Layer 2 of a small transformer language model trained on English Wikipedia (9 layers, counted from 0, width 96).
A neuron's activation on a vector x is GELU(weights . x + bias), where the dot is the dot product.
The model reads these tokens: "|" " Chart" " (" "1" "9" "8" "9" "–" "1" "9" "9" "0" ")" " |" " Peak" " position" " |\n" "|---|---|\n" "|" " Australian" " Albums" " (" "AR" "IA" ")" " |" " " "1" "4"

The vector x that enters this layer's MLP at each token. A number n stands for n times 0.0081.
0 "|": 92 52 16 -112 53 -81 42 72 226 -130 5 -154 40 77 -142 -55 -123 122 64 -37 113 -70 -192 -18 -57 -255 -50 128 -182 93 -9 361 175 45 131 -108 -64 105 3 52 69 71 -32 100 162 105 7 52 248 -51 -91 -11 -9 -151 -15 -31 -195 -215 -109 51 -7 50 103 -18 105 -167 -133 -35 54 123 -103 -58 69 -91 0 65 -172 -166 -162 -1 184 143 -276 -114 -190 103 335 98 -86 -47 -180 -58 330 29 25 -29
1 " Chart": 166 135 92 28 -4 57 45 -46 59 -14 104 -90 -62 -15 -61 37 -51 157 16 38 249 -18 -53 35 53 -209 114 -89 -109 325 1 150 212 118 61 -129 -96 -132 -181 90 100 67 -40 190 247 -44 -72 -201 -18 43 -413 60 -134 -32 -316 18 -210 -115 120 4 -101 190 28 -177 -14 -11 -85 -4 143 115 23 61 -141 -256 -153 54 -18 -33 -8 300 -34 118 -177 11 -57 127 234 -4 -150 24 -222 50 33 -100 -80 -76
2 " (": 19 33 39 -2 -8 -38 71 -34 -37 12 120 44 -166 7 -100 60 -86 100 70 45 213 -109 -264 57 -41 -121 25 -119 -92 220 -37 2 222 157 27 65 67 -76 -96 213 272 -10 -15 164 164 -12 111 -9 56 36 -95 61 38 -54 -215 -8 -288 -237 -127 40 -183 267 14 -135 -94 -78 -119 -83 144 108 19 161 -94 -252 -110 -166 -13 -192 79 239 112 163 -234 -82 -259 164 107 -97 -107 208 -114 60 161 -82 42 -108
3 "1": 172 151 74 -56 -19 2 53 -99 46 -80 102 -112 -87 16 -183 71 -82 273 -8 -169 148 51 -199 120 40 -107 5 -208 -95 286 -11 -17 169 114 7 -208 -55 -92 -160 294 183 93 5 222 194 -32 112 -82 59 40 -241 58 245 -209 -194 -35 -70 -239 -37 -102 7 32 -30 -94 -53 -54 -96 -29 74 219 66 73 -104 -127 17 48 70 -190 150 358 -6 -56 -101 -95 -88 91 70 -79 -188 81 37 -22 201 -243 -92 -88
4 "9": 190 124 -39 -45 7 84 41 -126 2 -36 129 -92 -67 50 -186 148 -65 148 -111 -133 120 -9 -269 43 1 8 16 -178 -15 250 -11 96 146 113 10 -45 -6 -144 -150 285 265 77 72 219 161 12 -6 -130 -7 44 -285 138 93 -226 -83 -79 -177 -171 10 -39 17 -4 -82 -61 53 -4 -18 25 101 76 155 52 -162 -179 31 111 -21 -358 -6 262 83 95 -177 -233 -89 183 141 -57 -213 185 -25 80 99 -159 -161 -107
5 "8": 149 152 11 -63 66 53 26 -126 5 -58 113 -115 -125 73 -306 140 -92 170 -82 -113 78 5 -291 121 -37 72 51 -116 -64 293 58 62 84 131 -84 36 54 -131 -153 235 180 72 62 201 132 8 59 -223 59 128 -336 108 44 -164 -177 -76 -154 -157 8 -52 34 -73 -40 -49 88 -11 -49 95 93 55 119 61 -127 -228 1 97 90 -289 -28 295 64 96 -138 -167 -162 197 85 19 -154 87 -29 78 140 -136 -168 -107
6 "9": 117 102 -9 -85 58 99 22 -120 -11 -55 177 -66 -122 40 -268 56 -123 49 -57 -110 26 -13 -262 25 -51 27 46 -117 6 293 21 38 110 129 -95 159 124 -132 -165 205 236 89 34 179 172 11 9 -187 72 94 -295 82 36 -187 -86 -132 -159 -216 46 -72 32 -45 -26 32 133 33 -1 136 116 36 185 82 -107 -267 25 92 62 -331 -67 280 51 121 -218 -211 -82 209 67 -25 -163 93 -83 84 135 -95 -163 -67
7 "–": 180 -91 -63 19 34 95 -61 -182 -36 8 178 69 -36 54 -340 10 -247 77 -13 -4 59 -234 -167 94 -62 -102 -48 -89 1 246 -84 60 175 141 45 53 191 88 -27 130 175 168 -72 122 220 -129 161 -139 47 -41 -144 126 94 3 -237 -198 -148 -190 -108 -132 -7 94 -1 -1 95 -187 -61 117 189 152 118 154 -68 -109 11 63 54 -50 -32 326 -63 84 -257 -258 -142 80 94 49 -81 -90 -116 74 172 -9 -128 -94
8 "1": 247 104 33 5 -6 61 47 14 82 -93 134 -60 -22 59 -306 -7 -102 160 -119 -215 84 -50 -166 47 34 -69 -66 -165 -110 353 45 -9 101 131 49 -155 22 -144 -144 123 142 122 13 212 202 -39 122 -45 37 38 -225 113 197 -75 -150 -108 -16 -298 -73 -184 62 -12 31 -8 24 -42 -74 127 126 262 28 -30 -180 -135 93 29 88 -212 40 416 -19 -20 -59 -71 -159 107 27 -68 -159 65 9 9 202 -259 -143 -53
9 "9": 260 69 -76 15 -2 125 64 -47 44 -72 153 -68 -17 69 -286 43 -91 24 -181 -193 59 -66 -225 -32 12 2 -59 -134 -36 293 18 76 104 143 41 -32 68 -185 -106 138 218 80 53 211 147 23 2 -100 -2 56 -264 191 90 -129 -51 -137 -125 -217 3 -95 40 -44 13 7 86 8 12 148 137 144 154 1 -181 -169 95 85 23 -337 -103 293 60 111 -138 -221 -171 187 116 -43 -182 178 -53 108 81 -157 -186 -83
10 "9": 216 72 -55 -16 31 119 52 -71 35 -78 176 -57 -66 61 -313 -3 -122 -20 -139 -172 14 -54 -238 -31 -17 5 -20 -104 -28 315 33 48 91 153 -15 75 138 -162 -113 114 200 82 33 194 152 31 6 -130 52 78 -273 145 69 -136 -59 -163 -130 -233 27 -104 52 -66 38 38 117 31 29 183 144 118 168 33 -146 -214 85 75 65 -328 -126 286 45 127 -166 -210 -152 202 79 -35 -161 127 -84 103 99 -112 -177 -73
11 "0": 183 70 -43 -7 53 53 54 -90 59 -133 220 3 -74 -6 -378 -60 -55 -4 -30 -89 -20 17 -181 -34 -133 -87 30 -145 15 325 44 -22 53 156 -48 98 179 -139 -191 68 130 -6 -36 152 183 3 115 -81 98 23 -304 -18 88 -93 -158 -115 -177 -233 -12 -82 100 -38 38 69 129 -29 22 200 197 101 149 65 -105 -195 93 54 95 -251 -79 402 65 187 -178 -140 -103 168 50 61 -162 8 -26 101 91 -98 -199 -50
12 ")": 268 75 -87 117 75 -101 161 -37 78 27 279 -92 -156 104 -265 -68 -86 4 -56 -78 149 -132 -82 -114 -106 -187 64 18 15 446 -4 176 102 138 -60 108 134 -193 -167 47 95 23 -123 -29 157 -60 51 -59 25 -114 -2 129 -6 -21 -126 -180 -222 -273 21 -129 134 88 -88 103 5 -65 64 -24 193 101 157 -3 -11 -208 9 -101 88 -122 -241 321 -45 46 -225 33 -141 141 178 -53 -91 -54 -45 -8 137 -57 43 9
13 " |": 262 194 -93 4 49 -188 39 -156 148 -45 169 -21 -178 79 -98 -27 -28 173 -42 6 154 1 -125 11 -126 -87 -8 26 -131 230 -3 38 104 76 -61 53 47 -176 -187 -47 156 55 -16 47 175 -4 51 -129 121 -122 -91 195 22 -53 -249 -231 -158 -181 -239 -141 81 222 125 106 180 -134 68 22 146 88 -4 -33 67 -147 -22 -187 21 -35 -8 172 85 43 -194 -51 -226 215 246 -39 -197 215 -63 -71 167 -93 -33 -78
14 " Peak": 431 155 5 49 135 -129 32 -148 2 -102 269 -102 -33 85 -24 -96 -6 69 -223 85 272 95 -211 -49 -54 -272 108 12 -74 172 46 24 203 77 31 53 46 14 -322 -92 107 60 34 69 131 67 -75 -217 -133 -10 -400 86 -18 -47 -223 76 -187 -124 5 -64 -97 328 14 36 21 -117 42 74 82 126 74 27 -5 -97 -131 92 59 28 -107 48 99 -27 -199 -71 -258 171 136 -7 -86 19 -111 133 64 -74 -40 -29
15 " position": 364 108 2 26 139 7 7 -159 -177 -76 259 -180 47 116 6 119 -74 32 -180 -56 155 -59 -217 79 -39 -135 61 27 -173 316 55 28 315 119 -137 65 95 -46 -244 -40 256 52 -131 112 83 -20 -60 -112 -83 -177 -161 158 -92 -172 -81 -30 -121 -149 40 67 43 263 127 -237 44 -34 53 123 112 70 87 74 -136 -198 -139 -107 64 -33 -20 135 85 11 -139 -97 -165 94 131 98 13 8 -326 11 21 -45 -6 -94
16 " |\n": 79 103 36 -33 -113 28 -36 -20 21 54 217 -179 -74 222 -90 180 -161 159 34 28 157 -7 -106 -9 -79 -246 111 58 -38 173 48 1 203 21 -28 89 -29 -60 -303 -72 115 -178 -214 13 112 -78 76 -73 138 -127 -149 164 4 -276 -115 -35 -205 -185 -154 13 86 244 82 -60 -7 -64 -23 148 79 201 127 22 -23 -172 -46 -165 65 -1 138 297 35 4 -182 -203 -140 304 31 58 48 -2 -255 82 70 -48 -5 -89
17 "|---|---|\n": 140 43 -58 25 190 26 50 -51 -177 96 78 -264 -111 100 -36 52 -108 14 12 102 256 -72 -279 -83 56 -408 44 25 -88 363 7 4 203 2 -127 -130 41 -26 -215 -11 112 -114 -179 -3 125 -16 -76 -16 172 -198 -83 141 -148 -207 -107 96 -87 -174 -61 -10 17 214 48 -154 119 -90 -128 95 112 167 38 30 -163 -58 63 -174 72 32 23 109 36 -15 -61 -140 93 226 170 -31 71 74 -188 65 211 32 25 -11
18 "|": 199 19 -86 -12 107 -61 90 -38 131 -63 -17 -111 -45 164 115 -5 -226 194 27 -65 73 67 -143 79 7 -89 -170 13 -70 72 22 58 128 101 -14 152 -47 -45 -361 115 0 -79 44 66 145 -112 94 -194 121 -94 -239 -6 128 -78 -252 17 -225 -183 -213 -58 -61 53 80 0 132 -174 7 83 83 169 134 -157 -119 -83 -152 -116 6 -114 24 124 101 20 -276 -74 -50 234 348 66 -80 82 -12 107 288 55 44 -32
19 " Australian": 288 94 9 -37 -10 36 -31 -55 74 -115 262 -184 -169 32 29 27 -149 13 94 -60 189 -41 -118 173 54 -262 -31 75 -13 129 69 24 26 78 49 108 147 -15 -243 128 -35 49 101 178 4 -104 91 -248 94 98 -478 60 -152 -52 -278 -5 -193 -120 -141 62 -87 76 -121 2 67 -118 68 178 103 146 33 -4 -213 -71 -98 -13 -15 -21 45 212 106 -10 -78 141 -40 195 277 5 -222 -63 -198 173 -16 24 62 -68
20 " Albums": 169 -3 75 -36 128 60 83 9 8 -72 184 -154 -83 -39 -19 90 -106 -72 -70 -28 226 -65 -169 47 50 -223 127 -25 20 344 0 72 177 46 -27 61 114 -12 -240 189 78 -78 41 157 7 -96 195 -201 92 15 -416 -111 31 18 -230 -35 -260 -41 -23 -48 -27 234 117 -174 51 -198 126 89 162 95 50 -41 -170 -119 -272 -119 18 -86 -18 167 -63 137 -153 3 -23 151 255 61 -114 25 -270 157 -21 -28 -8 19
21 " (": 79 -38 52 -52 79 -60 159 61 -82 44 45 -55 -123 54 65 -2 -105 5 -7 -5 156 -115 -243 41 24 -156 -106 -38 -4 150 87 -8 184 177 10 228 169 -44 -229 273 151 -3 -58 244 86 -202 199 -155 44 -44 -119 36 97 -58 -184 0 -276 -171 -208 12 -167 190 106 -56 31 -118 54 43 118 177 116 -20 -68 -181 -253 -294 -3 -73 47 194 34 71 -270 -80 -167 253 84 -83 -42 112 -96 147 72 -16 80 -114
22 "AR": 449 17 -133 -75 55 102 64 43 61 -178 183 -254 -195 -32 -53 60 -38 55 31 -85 239 -39 -107 -2 7 -73 52 -107 -69 237 25 104 179 105 -5 37 138 -41 -244 157 25 -49 -28 159 -42 -39 178 -199 17 -15 -420 -20 -45 12 -99 -83 -170 15 -43 -90 -21 130 120 -163 214 -121 126 261 20 121 22 -1 -37 -23 -151 -166 160 -213 60 208 -22 28 -155 -88 38 125 216 96 -255 54 -185 2 11 -5 19 -58
23 "IA": 248 4 -99 -18 59 81 131 66 95 -135 144 -309 -148 77 -39 -4 -24 -9 103 -32 157 -109 -117 32 167 -100 -14 -150 -50 362 134 50 150 151 -39 101 25 -72 -209 182 -12 3 -166 275 -54 -113 105 -228 102 19 -297 81 -72 -134 -38 19 -273 -113 70 -11 -68 98 137 -51 67 -24 33 177 144 102 51 28 -147 -111 -211 -184 122 -133 64 216 -117 13 -140 -79 87 212 89 96 -147 -67 -220 28 -65 91 34 -69
24 ")": 197 83 -85 21 122 -79 213 -30 57 43 224 -195 -127 63 -106 -93 -19 11 25 -97 207 6 -116 -20 -27 -200 -12 -7 116 345 20 99 150 140 4 163 153 -108 -270 252 71 62 -154 56 108 -183 147 -185 36 -59 -42 52 46 -75 -39 -32 -355 -173 53 -97 -78 93 -25 80 64 -161 202 -4 203 114 214 -87 -42 -173 -280 -186 51 -24 -224 201 -67 -30 -293 -16 -50 127 119 22 -18 -93 -9 44 -41 -9 54 -42
25 " |": 225 196 -86 -74 121 -143 79 -162 102 -34 174 -56 -243 41 56 -69 35 129 97 -12 180 33 -167 72 -70 -86 -54 -37 -36 205 55 48 131 66 -32 122 111 -106 -262 149 85 82 -81 63 96 -171 133 -197 171 -23 -89 112 50 -51 -244 -127 -227 -150 -168 -138 -81 149 241 97 166 -146 211 93 99 98 112 -141 56 -119 -246 -254 -53 -8 -11 127 6 -12 -278 -80 -213 200 179 25 -39 95 28 -26 84 -18 -22 -169
26 " ": 243 115 -15 -133 171 -117 173 -88 -28 -8 227 -94 -97 -8 38 -113 -45 -35 104 -47 160 -157 -250 15 10 -100 -93 37 11 296 128 37 123 68 46 28 142 19 -336 134 169 93 -106 36 141 -21 107 -72 77 7 -152 83 135 -40 -285 43 -273 -105 -207 -144 -89 198 41 72 54 -135 141 83 106 272 77 -15 -49 -85 -138 -162 104 -27 137 152 -55 -101 -300 -234 -210 214 -11 76 -194 67 -44 56 20 9 5 -85
27 "1": 254 129 -148 -117 157 -87 155 -82 67 -67 167 -184 -47 93 -59 -63 -121 196 -88 -210 155 21 -186 88 157 -115 -91 -143 16 407 178 -48 98 79 5 -17 68 37 -308 130 72 47 -85 176 156 -204 160 -69 94 -25 -188 74 167 -161 -127 53 -71 -167 -179 -184 -23 78 102 -27 49 -34 135 76 84 250 32 -66 -69 11 -17 -47 81 -166 129 218 -11 -139 -190 -87 -223 177 -16 8 -177 36 99 43 55 -214 -101 -108
28 "4": 234 126 -204 -133 186 -16 168 -74 58 -30 187 -216 -48 51 -34 -45 -92 192 -76 -161 206 -10 -194 17 85 -27 -98 -39 93 368 179 27 88 143 -86 47 146 -69 -269 138 63 21 -84 150 143 -184 67 -83 33 17 -275 64 72 -50 -143 43 -124 -57 -152 -99 -22 63 72 -18 98 0 168 113 129 113 55 -53 -105 44 -64 -81 14 -250 -46 206 44 18 -259 -167 -227 289 4 58 -206 58 3 110 -54 -141 -155 -145

Each question shows the input weights of one neuron of the MLP. A number n stands for n times 0.00088.

n88 (bias -0.038): -3 84 36 41 -200 -175 31 -18 -200 6 154 206 89 -84 10 59 -52 -12 109 -19 80 22 76 128 -104 -74 -117 52 -1 72 -34 -89 -67 -107 -86 -169 24 45 9 -140 -22 71 -99 50 -3 61 -92 -15 -16 -88 -59 21 -67 166 171 122 209 169 19 25 9 -114 -64 -181 -149 21 -103 -1 10 77 -41 23 43 -64 -93 23 166 -40 -35 -42 5 -69 -6 -51 -82 158 171 -187 1 85 -1 -255 10 65 230 -95
It fires most on token 15 " position"

n141 (bias -0.070): -203 125 7 -136 -14 -119 -59 -234 -116 -35 32 72 -3 53 65 -29 65 -167 167 -79 -236 -36 -87 20 -90 8 -10 -43 124 -45 49 45 -126 -38 69 33 -41 -135 -99 145 -178 -299 -67 152 68 187 -7 167 -50 178 -3 -132 -95 0 -190 34 -69 101 170 -83 -9 -241 267 238 -138 12 14 170 156 -153 54 238 56 -103 218 42 -39 -101 -228 4 161 205 -49 57 157 2 -122 -78 86 -117 31 -5 71 94 -12 -50
On which three tokens does it fire most, strongest first? 11 "0", 6 "9", 10 "9"

n26 (bias -0.052): -224 10 7 55 -231 -243 -183 33 287 215 77 -91 -158 250 -269 -2 -4 174 20 49 91 213 -1 132 -195 147 -11 117 59 -60 -158 -88 370 -63 -243 -60 43 75 -73 -108 -120 -65 -58 -26 -147 172 1 284 -47 177 21 123 135 -171 173 124 -302 1 61 3 -10 171 139 -113 32 -137 61 -244 -238 -54 -129 168 -188 162 -106 260 -63 115 89 -109 -89 307 -33 -171 138 -88 -59 -187 237 60 -59 -77 49 -83 -112 40
It fires most on token 16 " |\n"

n144 (bias -0.037): -43 -60 -56 23 -329 -175 93 -26 -102 33 -68 134 -49 -88 17 -61 -133 -39 272 -178 -31 -86 -50 227 217 183 -233 -3 74 151 -106 -24 147 -221 -12 -114 -101 25 89 95 185 10 45 -119 164 67 -18 59 -40 22 -101 -133 -9 -73 -69 7 24 91 -51 -25 66 106 -199 -24 100 217 40 -31 -135 -43 -118 -89 81 201 138 201 -47 148 -103 224 -29 -28 5 -28 -20 61 56 -5 183 -65 48 -1 -127 7 -133 -213
It fires most on token 3 "1"

n167 (bias -0.041): 59 -72 -115 68 11 111 -35 151 -93 -18 86 60 -86 25 96 55 -124 157 -157 -93 -37 212 2 -117 -65 -48 -285 86 77 93 195 -131 -49 -43 -4 168 -49 -58 -112 28 19 -38 29 -94 -97 -54 -84 59 -158 178 -52 41 182 -107 -32 73 114 -48 -170 206 -199 -3 149 38 52 194 -128 0 137 -240 -87 22 8 9 4 15 42 208 -127 15 6 3 -27 31 73 176 87 69 53 -98 -21 -42 -97 -17 -92 93
On which two tokens does it fire most, strongest first? 28 "4", 18 "|"

n105 (bias -0.026): 14 -17 6 -52 -56 -205 29 -241 -167 165 122 -12 124 -130 206 78 133 -78 -35 37 -112 -95 -3 -39 -132 37 165 -69 -40 111 -3 5 84 -9 -189 -38 -20 -245 -25 -46 96 -100 28 55 46 57 51 31 46 111 182 -177 -54 124 -12 90 -50 -2 17 139 -38 35 57 -68 109 85 -56 -145 24 127 -23 -78 -131 61 -100 -9 24 -34 -79 -120 -31 192 54 -113 63 -183 -115 -41 200 93 43 50 266 -111 117 -229
It fires most on token 2 " ("

n71 (bias -0.012): 143 -113 -130 -83 -107 -211 93 -56 18 223 15 -56 24 -63 -100 44 65 53 39 37 -61 -95 57 -43 44 56 -132 102 18 95 -126 135 48 18 75 122 -69 -93 -15 42 -100 2 101 64 77 178 -64 95 -30 -59 -94 -53 31 59 142 -40 94 77 -47 6 86 1 114 -160 -94 -77 60 74 62 -100 -9 -34 -28 -2 -196 82 -92 -24 57 -33 -74 -196 120 49 165 -62 141 -239 85 73 62 -54 -99 74 -215 165
It fires most on token 22 "AR"

n30 (bias -0.057): -106 39 167 -150 -243 8 -159 -21 179 80 -135 52 -34 78 15 -80 81 2 104 221 95 -13 -75 34 -120 -184 94 -43 -33 19 -17 -90 -35 -1 -153 28 79 6 78 57 -143 98 -41 -98 -146 -242 62 167 110 64 54 20 81 -129 160 -107 37 -115 36 -83 64 8 -157 98 40 -92 -161 49 18 -52 -62 3 -13 -25 64 212 -104 -9 214 -40 17 124 -4 -185 140 123 -85 65 -46 -50 12 17 -59 -5 -21 70
On which three tokens does it fire most, strongest first? 16 " |\n", 0 "|", 7 "–"

n225 (bias -0.032): -1 113 -64 -8 197 13 -18 8 -161 27 52 96 -60 -167 20 99 277 12 -86 45 -27 -119 -8 150 -158 -8 153 -377 184 54 -47 18 -203 88 -43 37 -221 -42 99 130 -193 -45 5 85 12 142 105 164 41 109 -12 183 -154 -58 -40 185 -58 126 -143 -12 89 -124 80 55 -130 46 -45 99 165 -61 -213 -32 -73 90 19 -65 -38 -34 -35 -50 144 -126 -249 125 -109 -95 -65 132 -204 1 52 -115 -131 52 62 132
It fires most on token 28 "4"

n291 (bias -0.066): -163 -96 -190 -156 25 91 222 49 -76 -15 145 -41 -150 65 -78 14 57 92 79 -85 -87 30 -11 -46 -81 -1 -3 -10 142 -123 112 -61 60 126 210 61 -78 6 -47 12 106 -6 -53 -112 135 161 8 -93 180 147 8 -138 83 16 13 97 78 -78 -75 15 -43 -130 35 -45 -111 47 -111 3 19 -75 -5 42 177 -267 -88 -129 168 105 27 -13 -22 -30 143 22 181 -270 -81 -158 110 94 66 -3 -26 31 6 -219
On which token does it fire most, and how strongly? 2 " (", at about 0.09

n140 (bias -0.034): -159 28 28 -132 -37 -7 -66 -60 -68 -56 7 8 22 -146 -186 -143 65 -78 119 -113 3 31 -89 -101 106 -33 -31 -72 -59 -44 12 3 68 110 -114 39 -40 74 91 -49 145 -88 77 -5 -10 28 -35 45 -110 -42 160 -110 63 100 -26 27 10 -56 241 -14 -188 138 1 -357 12 23 163 -123 -2 -13 43 33 -111 60 -11 -95 142 -108 -100 -62 84 -70 94 262 18 62 74 77 59 24 173 -52 -191 79 141 -40
It fires most on token 2 " ("

n35 (bias 0.006): 6 16 -56 -101 163 61 95 -165 -62 -86 -63 185 176 47 -30 -86 -9 33 71 -141 -40 -20 -97 71 -25 -31 -174 -183 79 -84 -1 -45 123 33 10 -10 -180 50 65 -150 29 107 17 82 34 131 -75 86 -22 -11 -20 151 -18 236 34 79 88 6 -88 50 88 101 -4 -76 -106 -206 -85 -66 1 -40 33 16 -226 -20 -93 -129 155 286 -52 -278 -33 -50 80 72 131 -66 140 91 -114 192 47 -106 -27 7 -57 3
It fires most on token 15 " position"

n31 (bias -0.029): -12 -154 -23 -57 -25 -67 -143 342 112 -29 59 213 145 255 27 -41 74 -58 -68 -94 -112 -42 -2 79 80 153 -1 -33 -64 75 -59 43 26 27 -81 29 -16 -202 -42 133 130 -53 -92 -35 -37 146 -171 -15 -70 54 -31 11 130 -8 -1 -30 34 242 -141 38 -155 28 -3 -19 -199 185 -62 -36 -109 18 -86 -233 119 -118 109 -64 75 -71 146 -43 -24 -32 17 -12 -13 171 118 4 -12 18 12 -56 49 -26 -106 -7
On which two tokens does it fire most, strongest first? 9 "9", 8 "1"

n246 (bias -0.023): 7 -1 88 -62 210 -129 -32 -60 -141 48 9 10 -111 -23 174 159 147 183 -63 15 183 2 38 44 23 -46 -97 -109 51 -2 -102 -200 85 -2 -48 -18 -129 -129 -64 17 -81 30 -114 -71 -21 -28 -91 10 -57 -345 -27 -9 239 82 150 175 238 -55 -32 59 69 -24 -63 -51 -134 -161 124 11 167 204 -249 -10 90 45 100 173 -40 -96 -95 -115 75 -120 186 84 -107 -72 -18 2 -32 88 141 112 -219 21 -26 -4
On which token does it fire most, and how strongly? 27 "1", at about 0.61

n200 (bias -0.067): 177 139 -19 -69 -105 -30 -9 -9 -212 182 208 -159 30 -112 -100 178 132 63 50 115 -10 -36 -50 -98 -79 -56 228 -139 298 -58 121 -40 74 -68 -20 -82 -72 -82 -59 161 13 -5 -23 -87 -44 123 -184 52 140 117 -34 7 22 -15 -99 -42 -146 -9 100 21 -36 -50 -133 -118 39 25 105 64 81 -136 -30 -72 152 285 -60 -115 -172 80 -190 -167 -14 8 81 -44 -119 -25 -79 151 95 46 225 -120 -26 293 -43 -265
On which three tokens does it fire most, strongest first? 25 " |", 24 ")", 14 " Peak"

n117 (bias -0.041): 165 -125 -166 -64 46 -133 92 128 -127 -110 21 77 61 81 -12 -2 -51 -198 11 49 223 63 134 -199 153 13 -145 56 12 -74 102 79 5 -10 -72 -118 -97 35 -35 -72 61 33 -3 25 115 178 -12 -32 -105 -92 -27 -83 -1 -17 -163 -44 97 85 -126 79 -106 56 225 70 -177 93 9 -112 -114 -176 109 105 -76 54 177 -23 -9 72 30 -285 -9 -44 50 115 54 99 76 -24 9 -153 3 -71 59 -2 40 -67
It fires most on token 14 " Peak"

n159 (bias -0.034): -92 147 38 -153 144 36 -4 204 -22 -2 -120 -31 -41 46 -83 -10 118 -105 -111 92 -22 179 41 140 14 8 -32 -98 -78 -69 -137 47 -139 -35 -66 -138 -106 -26 106 68 -26 -63 -38 -29 -56 39 63 32 -59 -18 -41 -10 185 -10 80 -112 53 -64 79 52 -26 -68 -135 -4 46 86 -18 171 9 210 56 -39 166 3 337 90 -36 -96 -51 145 58 -76 64 -11 -13 131 55 -64 -70 -9 -34 -5 -287 194 -76 -175
It fires most on token 9 "9"

n299 (bias -0.039): -2 22 -227 18 151 90 -20 15 -11 137 16 12 86 -32 -81 -136 137 144 1 -5 -12 51 25 54 88 21 8 -29 11 56 -107 -34 -75 -165 -67 -117 -83 93 -80 96 137 -50 -16 -121 -130 58 71 265 53 56 -132 38 -236 188 -28 139 122 -17 -4 -18 -65 74 313 -40 -151 52 75 82 149 -162 103 -131 182 -162 61 -88 -131 -84 18 -29 -23 -106 -114 78 91 -103 -16 133 -95 -106 -85 -209 26 -25 133 122
On which token does it fire most, and how strongly? 22 "AR", at about 0.17

n310 (bias -0.008): -25 4 125 83 116 -34 188 -82 113 -37 -186 115 -31 99 88 -94 264 -82 220 -10 -102 -68 -85 58 -2 93 29 -75 138 -34 53 -37 -32 77 25 46 -126 -52 23 99 50 56 108 -47 123 86 61 -2 2 119 36 39 -4 83 179 -160 -30 57 -234 19 -164 -158 29 -148 -11 -174 -116 -221 156 38 26 -67 13 -39 -116 -123 17 -61 181 -106 258 -143 -71 -95 -14 16 -227 84 -27 -135 56 -89 -55 27 43 26
On which token does it fire most, and how strongly? 26 " ", at about 0.56

n273 (bias -0.051): 32 -204 112 -213 58 -19 44 0 100 184 -13 -8 15 -122 54 39 -72 -82 -106 -94 59 24 202 -31 -19 34 -80 156 -70 -2 179 52 -43 -122 16 89 -133 31 192 -109 -109 51 55 -48 31 180 8 104 75 -52 -67 1 -201 -78 -65 -123 10 -28 -106 95 -39 13 -144 -80 -70 -14 -128 37 52 -181 -91 -69 31 -94 -76 -95 57 49 7 -61 27 -42 -48 65 61 196 125 128 3 -34 78 204 -155 324 85 -40
It fires most on token 19 " Australian"

n300 (bias -0.036): -107 -68 158 212 -77 48 152 -261 47 1 -102 -58 -41 128 48 -153 69 -56 11 -122 117 -141 158 -52 -74 -48 79 -136 -27 -61 -33 39 104 24 -51 -92 34 110 -161 -20 -133 -123 68 -73 -89 -12 -45 103 -140 63 61 -118 94 -47 -21 -129 -144 126 -172 63 207 93 -42 40 91 123 9 19 -235 20 -74 21 -57 29 -109 82 71 -80 -3 147 -20 -46 237 8 58 109 21 145 -54 -77 -78 2 57 61 58 89
On which three tokens does it fire most, strongest first? 22 "AR", 16 " |\n", 20 " Albums"

n215 (bias -0.064): -227 -30 121 -254 -47 -144 103 -134 -141 -90 24 125 -109 -201 173 51 152 124 -82 72 -26 -37 83 -12 -109 -40 -138 -13 -164 -37 -170 137 112 -109 -43 -45 27 83 174 47 -42 153 4 118 -44 -42 101 65 -104 -36 29 85 83 -49 -29 68 113 80 -71 -134 159 -135 -141 -32 115 -41 -36 58 43 51 75 -16 112 -117 3 -108 173 96 124 29 -27 122 28 -97 -40 -80 174 49 56 33 -47 -67 -112 142 36 -132
It fires most on token 25 " |"

n205 (bias -0.047): 81 141 -1 -104 -46 -83 -23 63 68 22 73 236 -75 -91 -32 -116 -116 -232 -30 -152 64 93 214 -21 93 -72 -112 -221 -288 1 -5 -140 -16 76 -11 4 -165 97 53 -104 -48 -131 -71 -50 226 53 -146 -31 -24 -69 180 129 62 72 -30 -103 138 16 -54 51 248 -9 -99 -102 -92 35 117 -70 -5 -157 20 -190 66 -34 117 120 13 39 -187 22 -118 -72 80 216 1 203 115 259 -71 -15 -2 120 -72 -194 73 40
On which two tokens does it fire most, strongest first? 12 ")", 13 " |"

n23 (bias -0.036): -82 -127 -173 -133 -108 -38 26 -195 -56 13 -13 50 -108 90 -42 -166 91 192 40 62 -74 -129 -138 -7 -16 132 56 56 249 -34 -95 35 -71 -139 -276 9 -65 9 153 192 11 -32 -63 105 -27 -177 -113 89 18 63 -12 149 21 114 -23 -5 -222 35 -81 61 54 136 14 59 89 -46 -39 -60 14 -86 -90 -33 215 201 237 48 28 54 41 -25 76 -100 -42 -114 58 126 44 233 -59 -145 3 -75 42 43 -89 102
On which two tokens does it fire most, strongest first? 7 "–", 28 "4"

n286 (bias -0.066): -79 -136 -76 24 -115 12 238 146 -13 -61 -108 -28 -14 60 202 -35 43 81 -15 -47 -204 28 31 -89 151 67 31 -154 24 -252 -18 -18 -141 -174 -241 171 49 133 -256 116 166 33 -139 -57 145 -45 98 74 -151 38 -236 124 -39 81 -92 77 18 -62 141 115 93 37 93 -193 -8 -164 16 -147 -14 20 -64 25 63 11 -250 -39 7 110 23 -29 178 -67 -97 -62 28 224 76 162 27 32 277 8 -129 136 51 -88
It fires most on token 18 "|"

n250 (bias -0.030): -67 -39 -23 21 43 -13 181 -75 180 3 -124 -65 -37 -63 170 -28 -88 -148 27 -65 8 -86 -229 -134 104 113 -180 52 -77 88 -130 5 -109 36 122 -57 85 10 149 114 -28 90 18 -20 101 37 -63 -106 -175 10 -39 118 -24 85 234 -123 -47 235 22 71 10 -56 -32 -20 64 -32 -176 125 -62 -24 26 -94 -68 0 -61 183 23 -19 -52 60 23 4 179 100 22 -103 56 -167 89 12 70 -102 -14 39 58 -52
It fires most on token 9 "9"

n168 (bias -0.052): -303 -112 83 3 66 7 83 85 27 -27 -47 89 -216 -16 -24 285 62 -120 -97 -151 -113 -60 115 -78 -118 -20 77 10 128 -29 -26 -66 159 -21 15 95 80 -102 80 205 -74 94 -114 34 -6 -6 287 -41 99 21 40 59 -202 9 181 -182 48 17 99 -14 -19 67 160 2 43 16 -51 -253 136 -23 -72 -79 3 -204 -218 -153 -82 184 -8 69 41 131 -5 -74 -86 5 -19 -148 198 -51 10 30 -210 90 100 -80
It fires most on token 21 " ("